Layer 7 of a small transformer language model trained on English Wikipedia (11 layers, counted from 0, width 128). Numbers have three digits each and are written without spaces.
A neuron's activation on a vector x is GELU(weights . x + bias), where the dot is the dot product.
The model reads these tokens: " He" " was" " app" "oin" "ted" " off" "ic" "er" " in" " ch" "ar" "ge" " in" " 194" "4" " at" " the" " Sh" "ann" "on" " and" " D" "ubl" "in" " a" "ir" "port" "s"

The vector x that enters this layer's MLP at each token. A number n stands for (n - 500) times 0.014.
0 " He": 552455556524464585563503508485491454646370489547503561551568421433461517522559518579474449476454451440493517536459520449576450498528483458704618491502617621687536491512477596517563458472491374537516489515503412462608626028540537547480467503546505534533516507465402507430551533506548490556465542484468457538537513461452545536393574529392532495461527569411484557502403561153339531503491
1 " was": 403572566504480444492582414445516434601487481575480392487630434493478504384624619478566376508569396629609532572456560458565384498369467585481635445642776570535502477709449554567521492508572496417524465470406495416470421277542418566446564497635518477571385443494600510494435474531584435474386372510500500519576467500478504523355590462532402600498543747583534475418400461164555490485490
2 " app": 473572417524527624529449587506299444319429454576504511525536433490512419443465673413551522439508538526362519497504477526700446479548568513474489384421569520559522466760504318428533554585524553496521500657422363366624459350500453456382469377632466420486516390602541511467626533628581488487368635408461371564508577501439635625503515427502480646569701535673404459571468542428518329307525
3 "oin": 462423386421490563582618516470511485427441432412364430521486555333501412409647566417774503517585375512448517383388561394618460622505425446479388592557495675584539406540472530668562478473463492448591547531355272570438478512633412461449472514547656446574559338504433469573517565658612347431365567448410419550565561444574485668404397490582652484576411581548543550522358551477599461504633
4 "ted": 500406441545426546527633338535385401624606425451483451462484462461497523449511495462646483386562377580583547462447577501539427542552501425560430569648576441507485668529396426428487601638571438321471456503452382445647534360480416511553507546497420349565529414563614532551578442723588407512440401387413610503628586354571536552322541477542462611489511771464554478578387486323618386612540
5 " off": 585473462452475619527649396460457440429426513393356534353552511493497573340666667418595415453442467519490467498369571602687529414477522541549432559617631552500499639568303483498451479645505586428523499564479486385545540298455427433450452507536433453472481366459377435534482475589542399375482562546376485629527570526620464581556510480433382663547589811617583388492547530398581472543412
6 "ic": 517566401288511699656516504505575487331480528441519575533478339462566441482548468525584493490517498510552410483420627561545455547454524369380498489585527416548421612580403556634625594529617511453501559421375259462518298416653400412348528425491629257582474382513506452485494423473643223550588482399464571544597500488567559459538488412580573593565585592433586405623486595544550345533582
7 "er": 441453441595461628535601356528509510423547424446432390367441449509596500425422536437674521413563500630562481540466500608552427318573509450460500445550477312658446597654406671537564484596550531441473530481414325551517554305555373502591344564541402381496521473555495391480412641630583383329532576565458525390473672483509528675627393392569570619626502589540466531525434558351470406559634
8 " in": 506453430556462617624610431498404510395521566482515426464646430495645508372672583439534471400425535505475506453446508487611356469501538605469419626542668547484526485612460568590626401516450517433482507541550417452539502303557464413417490468540402429573483354499507478429544483581478433464475534473551518509468679598582448537410469392440452560574602660494569412566513594071623422414642
9 " ch": 475508421516573560614552383494410498597470557422526384541487489591507455623490598375517378394492555556537409474410424498627439442543503551448480550611558434613475607645386577490419444522469372456437641522593351428466325331470436297452626555623410441732468409459444490454514544529544588611404354616589502676494633675390521696615452552535391616523482618512386495526469510452398449480438
10 "ar": 418490483500549554616483488509454584427322492500461413583424495463578463402537511375679439417480523575432445489405650436617588714449478304513472566554593599543506506681320674657303450597283456410566421629424445499545481296408511499565453449356383560604449521648593630572504651421639504400467431553495630533613608494449430584539550484543540443447526507519468464425471529497557314475434
11 "ge": 489511499567522707608445336546475508489401569518543442451445509356438525406641503586692524447456539717491554586409507399546481715524456413645518609653617460516439553567467625530336441612559460437441407483387430552518478368512431509654444432488352348616491491628483458481317583565627587475410446583557530511513599479514441615494479468656571485393437563449487298534379447376584342514387
12 " in": 494491469597428624609536414547389552351478630505502483409709446475619535379698531374511410412428529507504502493418548505611418526511560530471406629554646587520579464660457582540583402520465510432460525559507493471498457314529474485444476465534320466606442355487486462474477494541522453465502510530525476522452719624536498516433429425466427485526568554491620436524512538079606437452681
13 " 194": 465619501454509559531461558579391427486409468480456568423517389439679455438637583373429451571441449531391483424535554425530506554603537300345593571573658467637448606382467537511339454599504557514362615620444378486602399525465353355370561561525455384676532519556564375522507475568649395438461559633476452571517577518409516705576406467471636526568468650623438495469462556230457391485595
14 "4": 520483468652493548517587480499550506513431423535632533389595468392599530488664563398498508520642474576380510358528578590578402461607550373427520442495612395646507472496428541553403486756522572394319554534378489511587495419475405524651476652383347409571504407534585524448412475716617392368463500536438454453496695403423490556523497378532476443651458596586557443471417512216537449419537
15 " at": 581597464591399618514518432496561409442467528548506528430635475529627560488617393359506403394455394559444542533464546564680576571616531515526467583652662535513588611528349501490548400607479536421404525481449556427581485316487522422369565506503418352527476355537479584490500501579497507576435457464390560657487564644566376452470417382516415441423631549471725403464448492179563348496575
16 " the": 361585470454508505601344478605345448470411609500449511429451555500538445574732515392338344457528466472444505568403594522596500458537363529407481571667541551544506591652336505672488474476644467470510466538463468498552421442492431464401528519456381479669473585418543574648552609608521522448550469512430597546537556565449436605679524423582494453448407648471566361488429558144500390540564
17 " Sh": 417620527438420540586457466534507576612339578495615352560464415448566378582592595296569522519467609547377458479433458537570492626540532422661401467443580504509506600618400540574436511685499537441568496435576415528640378228425441405452610504525448547603423396558470531609446480494477544504410442632441444539625610532346489564553668428491454541517450516545368361555650569301376471462518
18 "ann": 371619524499466468704414440440506667517326505445531454569471377246416382420622530355625535443482626496476397466570644527570566516463634345646460577588687579463573448517515639515429563543409476423474439527544485498438292313497564611425578400561471477509491492508619482544411550563482389420469473504427568550614567496451479622644602282587528541404437494559452476451489733522418459491479
19 "on": 473528571599476501590358547506528641486423539506523396441509357352518418442575559462513655437486462607432450434548637550551472533652595326591514584603632550451527539605473545451492537532625392483477420563601360466531349300615607527523561398510342423466376529372667336452277597446538469305468448541465535551508621483539460575661552288550385652529449539465644378473563451510469433619534
20 " and": 518611535549385384620563516429551501477414569480458435457631435504560474521529510499547472413522396676427593566562463504443447591641542394404511449674608502470429546576532545514487472553619591467431481470579431407577353303497446555387595353547399459586413328479661422515428591445450578484441427512434484560433635579500573569679482457523520517530556675518522541487366586101425473588528
21 " D": 459651499505466512549439474495524496469450479396508284466606464609570504412557552434518499371557442597435544532531576538556593524571499386654397532446583494597536526512427607679378498517550517486544489357506538561623360148490535438359597441545514346632484340516646530486458378572444526546337510530475389574434633528569528660568605460419526601400396542448493423517629537381416439535573
22 "ubl": 515478509445602405698559550566466702576524415506495390590499542463417450435474689545574431440468401557410556456490634428609450433554498458617499593634675593526513529604396610379460483653458490449511478394564488465450357364389371494301528518438498424623343393517453470517453563574518358429467590471416455512569454507434427604704678573390455548546318404675499413626537576461327484577587
23 "in": 554536529475456490598540496523600594436442489502529391574429410354443407521499624564532574474456413618358485447568704508539378478617529336590466526564579593439509528684452561485478563450666442439452449431561327548384450275595441498456496506500371303643450410561641522286369516435631380434425535368474602478432633372611448709597549532506558563538474499497590413531584468479526462566641
24 " a": 496503538496348518447480544603430409405630552537615487530467463544570470505719547576469514489591525499558488556515529482551400622528552380350316575564710517459408551628467551497471445398707480357485458634467459430558488218490392451469552382605387437602375474427639504471517600450399507568467394386469503445489674487441568557533534501508453676529453619448628556608514455280417448471578
25 "ir": 451485535486554589546510524575584580587484413515476495555595431577535442294574471457545517459537597474442412558490522714614511638564401447405333451509646449520443470407524614535504390501595499527566495697284408489716397269431542424618437434452590468591505491570473411532484498628507395370469530510478423439449686525395462476612356344636638472483573491624349596374495551367542451496479
26 "port": 555410476633527635508495507539575441541508406536429522426660469551549422378640637464621575486561459478406631549465462559436511582668544479469402435464661394543402521607481651440569523644717398417616454487333304454570329371680476527507451565501376586645538496586377497504424480487569530328478432595462424438499569547493384407639412340575569530606366568626402444421428477358572495363459
27 "s": 549348551528454585523555474491491534469572421401462482519520422586591478424626519435584504404627470476408538560664472445396439534718580550504360413448448514529533531613455569499428321516704478364422614504438334507561524235589465518414462563472443519565522559529537472439503524605611411456507420594418522491541693456532491377513495337512512655541477702648524492492466542268644345433509

Each question shows the input weights of one neuron of the MLP. A number n stands for (n - 500) times 0.00084.

n324 (bias -0.030): 513497387763424392608592457668401415766567583644560537429597500623686462487516322636494639660437522433683563558579342513445500533536451570607592234423302398602426606577519466400458538546433661256420599647526305474681573546394367569543509614465368577536540570464360586451414311506497484397478579603448474503378394478617374297326433515394560300635400483573597466519594473619442455494519
On which token does it fire most, and how strongly? 26 "port", at about 1.5

n8 (bias -0.035): 678255507703676573465656477618336286700616553792401489496427549433290478361318500614507182473518650435687586398490462500259525366579550584346521504347408592470560683460562622320530457429469497437441428569348436426656533489618463591447384591348529529449420580634489456175427313504583427574640356651520533702461438569528641346472441575233515277403537464542548699470599480726630522557602
On which token does it fire most? 27 "s"

n451 (bias -0.035): 451383275452404566471574257442567549519605534608292443594616468510444589602375417545436522316413513275483646588310447513313555448478564520546478277442482404624269548566629416600580555436688535503550466553487574706470589583517396660578372523663387523460366491423429553506448520543715566523665493390476667512367452321739487446570731465356526491529487476439263446297642528563608709358493
On which two tokens does it fire most, strongest first? 26 "port", 7 "er"

n218 (bias -0.033): 542487636513484506494440532286487474658436637429603559147579184549481561365535264640348565407440579493732370475529506539512691645503453587545537580449467348476603487300442503375660589388334531412516376693529519623608390618497701593732442410351552429560506568641374423361470549549415506373475573571535480536532448551565348523398484513518526398535474460370386632529584386573456623680671
On which token does it fire most? 25 "ir"

n347 (bias -0.029): 271266589541628529452431532587610433514359349524695643547631333432379472486438360572531445645535569429719620663162443446369623441497455440454507539474444315607400426628734583612428597417489666661518490477493586504518727605657239573372278574535557500210503598514334419449411449489507518593375371650589547376566527315538636635476557510564620394458425544320468453457348698525767614629454
On which token does it fire most? 11 "ge"

n69 (bias -0.032): 391528684640575556384503685393357534691425425572534723427344454364448497613550401593450335303631276604411574484409422365219700564500460483337385538344427400456610350531524487586948527483612490541386497484476597607483479535528601486708599507432455559382565657500523572451396570524630524469627517797463597547241523497500540592395459523510575288453715525603410431458465337497531538634445
On which token does it fire most, and how strongly? 14 "4", at about 0.15

n366 (bias -0.024): 577552534470423597392712558679413433651474433475580503204640404536468478564491385425441574554497428614731488488529460471650595413464497743476463685327443439435522350478629453608507557497500757374548394398653416623604664618435592593447519439579445452491427399552581749416590313559467423721406544377402477615384467614605405385352693484430651479247536348417474531464549551472436439384394
On which token does it fire most? 15 " at"

n43 (bias -0.029): 727446506676381431392611565723542575687441651659450525466597519335420646543500433455465535577247619389493600408391377673473523441628634642460582470359420507358423445411424357264554565466497516443673432537634265627487603588520655384500533566699377580377536478335584530396472574564391474450487399600283691752344632451618487364380526510441559469438416364411483323647536432509557560438517
On which two tokens does it fire most, strongest first? 19 "on", 15 " at"

n439 (bias -0.038): 475514350645539597473629557400455627541384698633496503381527422655482532620448418552517322513573548448552510609331453554554574663587517574507615288342388578549614482376443622664690441529530361693350577527317431275651443538310580599635278546493493653510478544561379581408463268317346493321538591686471538425417491528558542464384482745570535228661371621522177334676694421728339443451433
On which token does it fire most, and how strongly? 26 "port", at about 0.84

n469 (bias -0.028): 510424316740596519599697408457463711710374585263452402486289474587586363473467404394510381440527554586514361687597415331611547564610510418279389459433471541425497372459603611475448604573428444579431384590566517510604572668507619691493653320355507503647512536517610548273482420431536759417547446490682482393520512584530433447474404487552466436503566368327292533251445714586789514473390
On which two tokens does it fire most, strongest first? 10 "ar", 25 "ir"

n428 (bias -0.025): 604232563464344528467542484615473252543376428610334507521349527556664458549422433594537520332408764515627562517465480594441397391539453455471546293403397510545227623587382466555419534419474497661612536738549618262767542545321369432600417566370738455439381450249615414453656585303477476500517391594478697535442376527473469525520705426628261455544409512367655440532398448660620681640590
On which token does it fire most, and how strongly? 24 " a", at about 0.49

n427 (bias -0.030): 513637476572579445442547322485644534657413438621462467379539530580478576406322382317527506354633491451645349518457548500347348589467387346456407481427386349549601448500494565609688750420394521272475373376729451471427557514579539536487500525671592547462699500334540575500497275599521653357602447452557483500463554454515488584518535524372437435308369511419338590665661518672600683676509
On which token does it fire most? 21 " D"

n94 (bias -0.024): 569465634482552179648668406500385531453452540540514427684358564461430476434425624527419672299500578255547562490459477391538776413257382490477527777500568703452419308528472603588433397500342513514339441664634693409472629508430368403392337542572735433312550633383517621469522489489279538468619510584390646468725384376547380482480409473312437480569638609468602430683488614585595685408577
Its three highest activations, in order, are on tokens 22 "ubl", 18 "ann", 5 " off"

n448 (bias -0.027): 558601620423564479596601535503444567651289440525689463422351574520484391516475466488472484593421462487681373435459448494312630477333441513404546503443548613559481460407455383480480629343459779455306425349685597600516506623244539477626366385367468645485590574582638765428503490474369557383557503636445540370670399275435566546562362481603522425339451635447337580571681515489404442664661
On which token does it fire most? 18 "ann"

n260 (bias -0.024): 404588574570467442416528443190526513516391749661810398304393487469460714403630484448548403661464536472514516634460338419410559402280481480537481503547512520537432476513463379570530625537384389342248682484791588507517570618288469424514576407470497530568515474510360713530403466473506696679448484510443512457484503365387707579551587542197284575398446407572419420463663640506518537575537
On which token does it fire most, and how strongly? 17 " Sh", at about 2.4

n239 (bias -0.041): 620251590590815489391507619546451295493399690788302645263371455650629508547489320594511654337408557378655379519564385425482581500427233488482690330460576594486262443395543443533449554528602363645449460675543617343520679553229321404448492434804559426496585507603390504675711476697599434406660454304423555521679447661444469304362360553541516420431244497576559593744421398777447504721504
On which token does it fire most? 4 "ted"

n185 (bias -0.028): 565291384620353464506676273542424474491377636544402491298475453400556605552478538570595494485324637370415466481461469605400523350435541562528344412585488418494503571598392609284616474540445494573414601564454618365477566557510363527332390458636398655451547394224474467606633437381420715507564587678594584371853344519630368339519480598519647497516454441331649616738404537500479668574526
On which two tokens does it fire most, strongest first? 5 " off", 12 " in"

n510 (bias -0.019): 335348503691533309487627479477723592510427431580590545446484404456443583410513571574449404447464597556462462532482471443563349455418513487255503397491469493448361462403543373524503618269297716654497419609648481584429517534453497719326351563461426483562386500578494510458576483480503345513598664403314763674559568552545441572570450384340590652559527333256409678480466801748521480330490
On which token does it fire most, and how strongly? 18 "ann", at about 1.4

n445 (bias -0.021): 696439398444463479516608491529442384666351507660663353581289369605456483434442420481551391454448510483570676710543510349422717510513490570385481669584438517503565334460593591552618323422521659554410553619446581534557630538574248383726609354493423309466446519422445503357563531615355500456474520584536533561353409447571415579334430714550686170681625434338429535409326441439648396425367
On which token does it fire most? 11 "ge"

n337 (bias -0.030): 411465513482541437334442386352503490493288414645493628535474467577659483723433619500586238538389359428565403513428598510475762425490214517118497473542551607450410532321562443644507443437630395517403565519347470503559476607351563624443684316534528680529447510619456558423615381510536705604406801535605476430692377588364581465395469620529531477652716466578232579632491628530441573581411
On which token does it fire most, and how strongly? 13 " 194", at about 0.99

n104 (bias -0.038): 453548517443626474625808510313405464521428362372640597493483244592373471579665326367340375383451511303643578624602497685273735413527514338305548439584413533454244451507735659432595358382682486573373415595562532511442529653478327507600471436479478634450405776570528547448301658478415529791440436515442413284355429369413582452514518447425629419486595513433456476518576671466536732705450
On which token does it fire most? 20 " and"

n164 (bias -0.018): 460529444470610497324387513551449408417408452525465519427536461421529596457576511593534478427338647400618394469484373427443514424546601454476652604522519488569458578587628196588471546680701649588430647508450666605415570533456370599580566520526678602495539422485297572594527376518683690535542343573435477425523347511559668423547544520481532497257450329488553414342571586480379424457546
On which token does it fire most? 13 " 194"

n255 (bias -0.026): 529343379517474653488482451506531570550340386615500509611619547431620419474597385713534397638516453473480342735559251494497487594588494712440509490296413597441525554410584272355533522556588635493558552470546409510562629554523388440746599474487474451470699676497336609564513352291347526461538541497282483512601558217435500344531607491451593536414275578420386414559644638604556646519406
On which token does it fire most? 26 "port"

n284 (bias -0.029): 510562457554551466543710488487420615323235684503442713594555549538304510357333493682401513465473510328546584575415474407531585286474407585375615544440506527437550329568534537392403476294403454714314484423455593690559527646486406786423429405676300476564336667500817391374614420410471378566550507572562613469567561321556500532569507387328708567551455543351386399555316663604559503399404
On which token does it fire most? 18 "ann"

n107 (bias -0.039): 507539219581475542659556471583295322443664657757715490439607453668334549208424154493340408418569521456636493527577352514503396559537428602461561535366490500413589324472592434644557341274374775550723556374721538344561564528457435362467584497476638624405427635425503563519603291482317525571462618564440428678390512403510445395341468599567412365514507516547668564514642710595465454503560
On which two tokens does it fire most, strongest first? 8 " in", 12 " in"

n420 (bias -0.042): 447258586683382445462599407493452270374397515565539626392463582659443536528250452642200479450528479519552473561281541568645528641537662827367544461404391568774448507514289469515648255387519483561332580661799562482713421572550216537493535256307486489493432466424444567599600609330588507417416496504503513520423375584490654478551679614669649440609435407445449582691572380457510496483450
On which token does it fire most? 16 " the"

n474 (bias -0.020): 438462384561655380500635274423480493579610571550538758290324527633441497617382290513383430558351426580550461500377392371581561388396307531458451469602631459642540568483282656688364385402300533403250643620517306705619445478368542646266630449565719611368544480518439521376576331276425514650659585427605598510453412571520524387593642637562424629565654515325580477444561580608544552493583
On which token does it fire most, and how strongly? 9 " ch", at about 1.6

n169 (bias -0.026): 699493510633660442600497554562189387452470579484383653486506394730540356740468394662416558317408441409458635484488525396440487650579581643375624424441426684424555556517477500538608497265353694305587277500571413362537457596466500576356609642447567554531319532354484596440611595588468497301392441611575467515601483556410408305516634659374327366451601369324574379584601609627506446464410
On which token does it fire most? 16 " the"

n274 (bias -0.030): 531469532680540436470603663530634409806390532577586409444384568410522442570485482426464553577467611458577558485402415324445567542526423534374500445546341402649381289463571545487609578453477550308352385414789724364761485527565635538541430390582519491383514365241446421494452456488369711410365645519586440514704492491485570497427399482538598506542525434418603468388608477580464540578362
On which token does it fire most? 19 "on"

n419 (bias -0.032): 513490595607391247430350298394660654487382462595714528597459621426427507559487506526334510598565358424541587604406381443384330503506471549497547346445476692557368431602404461649691824604583418507347578466430478583554526559553460568575569316523367603414575481473349713550493379483550690447571520540340491430413444396433497514617513397409711503542410343469711342587578334620431457736655
Its three highest activations, in order, are on tokens 23 "in", 19 "on", 16 " the"

n63 (bias -0.009): 367413642543592492523489476506488332520432660617601324404332642587548435515359723477571603428308627568497561560562511578417453398372405583431534462299412494514494478500423445516554738403350556500542366492479647673713530562419585640454506468608542497412591330368442588412651576428399641470367617497588411451517614474569465473477657385450541517538455402439602497539383475418608604636701
On which token does it fire most? 21 " D"

n263 (bias -0.028): 497639494381533296397609494461448440673483458574643494459579195551581640670529481494332548512435409314681607455515347409389622451371374663322708420481590527494474382413674208567476628391546471584241453412507568513791507606577490820479440308549379567606382545602445586527448462503453679665461342524437574604457566464342592380570554484389507462461530452445405506412486481477436446451754
On which token does it fire most? 20 " and"

n89 (bias -0.019): 533586596583625339386599421610515633590470721722512497460543518386448619609432341550409415486563241656519511471519717699382521379529450539483689615540545402525476465424683601404515470481321497304378466571454538528537494531632450594556533464383558616299318483485636582456433466340483446423619470475538551483360523317518482541526393524417640403371589426560441532380510466392533631727683
On which token does it fire most, and how strongly? 20 " and", at about 1.1

n9 (bias -0.023): 567613359527602497383639403590546557488399441439385637335509399442599605541457435438583220420541553303517506561404412593454516623539525583485549513373568359462633543583490641493594365594386691561596365581407354529555739730494572500795468424673417282503402616438422544288500370574660373477597578468526633588441571371380327425390436599479363414553465409457600518494371536542509570447589
On which token does it fire most, and how strongly? 14 "4", at about 1.5

n243 (bias -0.032): 681606318480523447340640490364372412463542292377346530563145578320391593327455485489619470482356549561516467755415357465604779488464448623601589304453547779557414331434461371370473405681671456683345573609383421722617728625430606611619558565873609496558392566206255454503508528296471458441628755481573665635583503565381538242411477590584577583599512486364610426434399504594668415375508
On which token does it fire most, and how strongly? 5 " off", at about 0.93

n291 (bias -0.036): 522584548621496480337446510342412643320411407531486635675394486434569442496289521497549559299362507625462463293434476308380607474602305593429648690212430785688602387453767429598409312423390500551424700615369511562376500612384441574563579572496562670641617683544430572361568732383575661493521379536312606467493365301500567633234338651503561480500449303545427438504555564503664543581590
On which token does it fire most, and how strongly? 3 "oin", at about 1.4

n131 (bias -0.025): 704285503528520569513629509435426425443539462497470532410660516611397295503436404429398698426477555410438528364331541550622611365416506625534753516386577510585564528563623377420533601362427692467613584376614690393631580474533409687327638562696513473485302424466413533417703527527394487684322581470405403676390494568321474422427507522450401246555467242408523709433531617540512669513437
On which two tokens does it fire most, strongest first? 0 " He", 2 " app"

n446 (bias -0.029): 618305365473541382550576593377622687652537385504378390268686354286214452352482554425493429383623276585465263592327415761680646349385518437559436610600452552602478496570756417667605478425387419519586357431695780534601519537403368504451272504405515612404497507398475699493573447504434555478656427701394806537446541391636635523372593439357445375369627530404560507463460659702409556638581
On which two tokens does it fire most, strongest first? 5 " off", 18 "ann"

n289 (bias -0.039): 570615330493514506381434427379662630544514540405489419414513544633425511680569401534582510497503251370618593510361456543433437493477267567404591581454507511364483905312518673548708684565173470511432769580618435389711762546561608420522518338531532617411385446460462433376537291274570475543552483350449538559344385531357667384266504582567278295601511462394654551454515398497526543483695
On which token does it fire most, and how strongly? 15 " at", at about 1

n65 (bias -0.026): 406563392395550336375552564462437392650456457420409622449433645476334677745356548554597434431300509500556533443419281366439480577483460665384429438393569645481511429547660590497476648494643362321607517517530618554557467474509503470552655553520327559420374556536463553659648446449564459503529698524356602465575450451509535321475432480343412486360578651656431410581597517497444619425423
On which token does it fire most, and how strongly? 1 " was", at about 0.25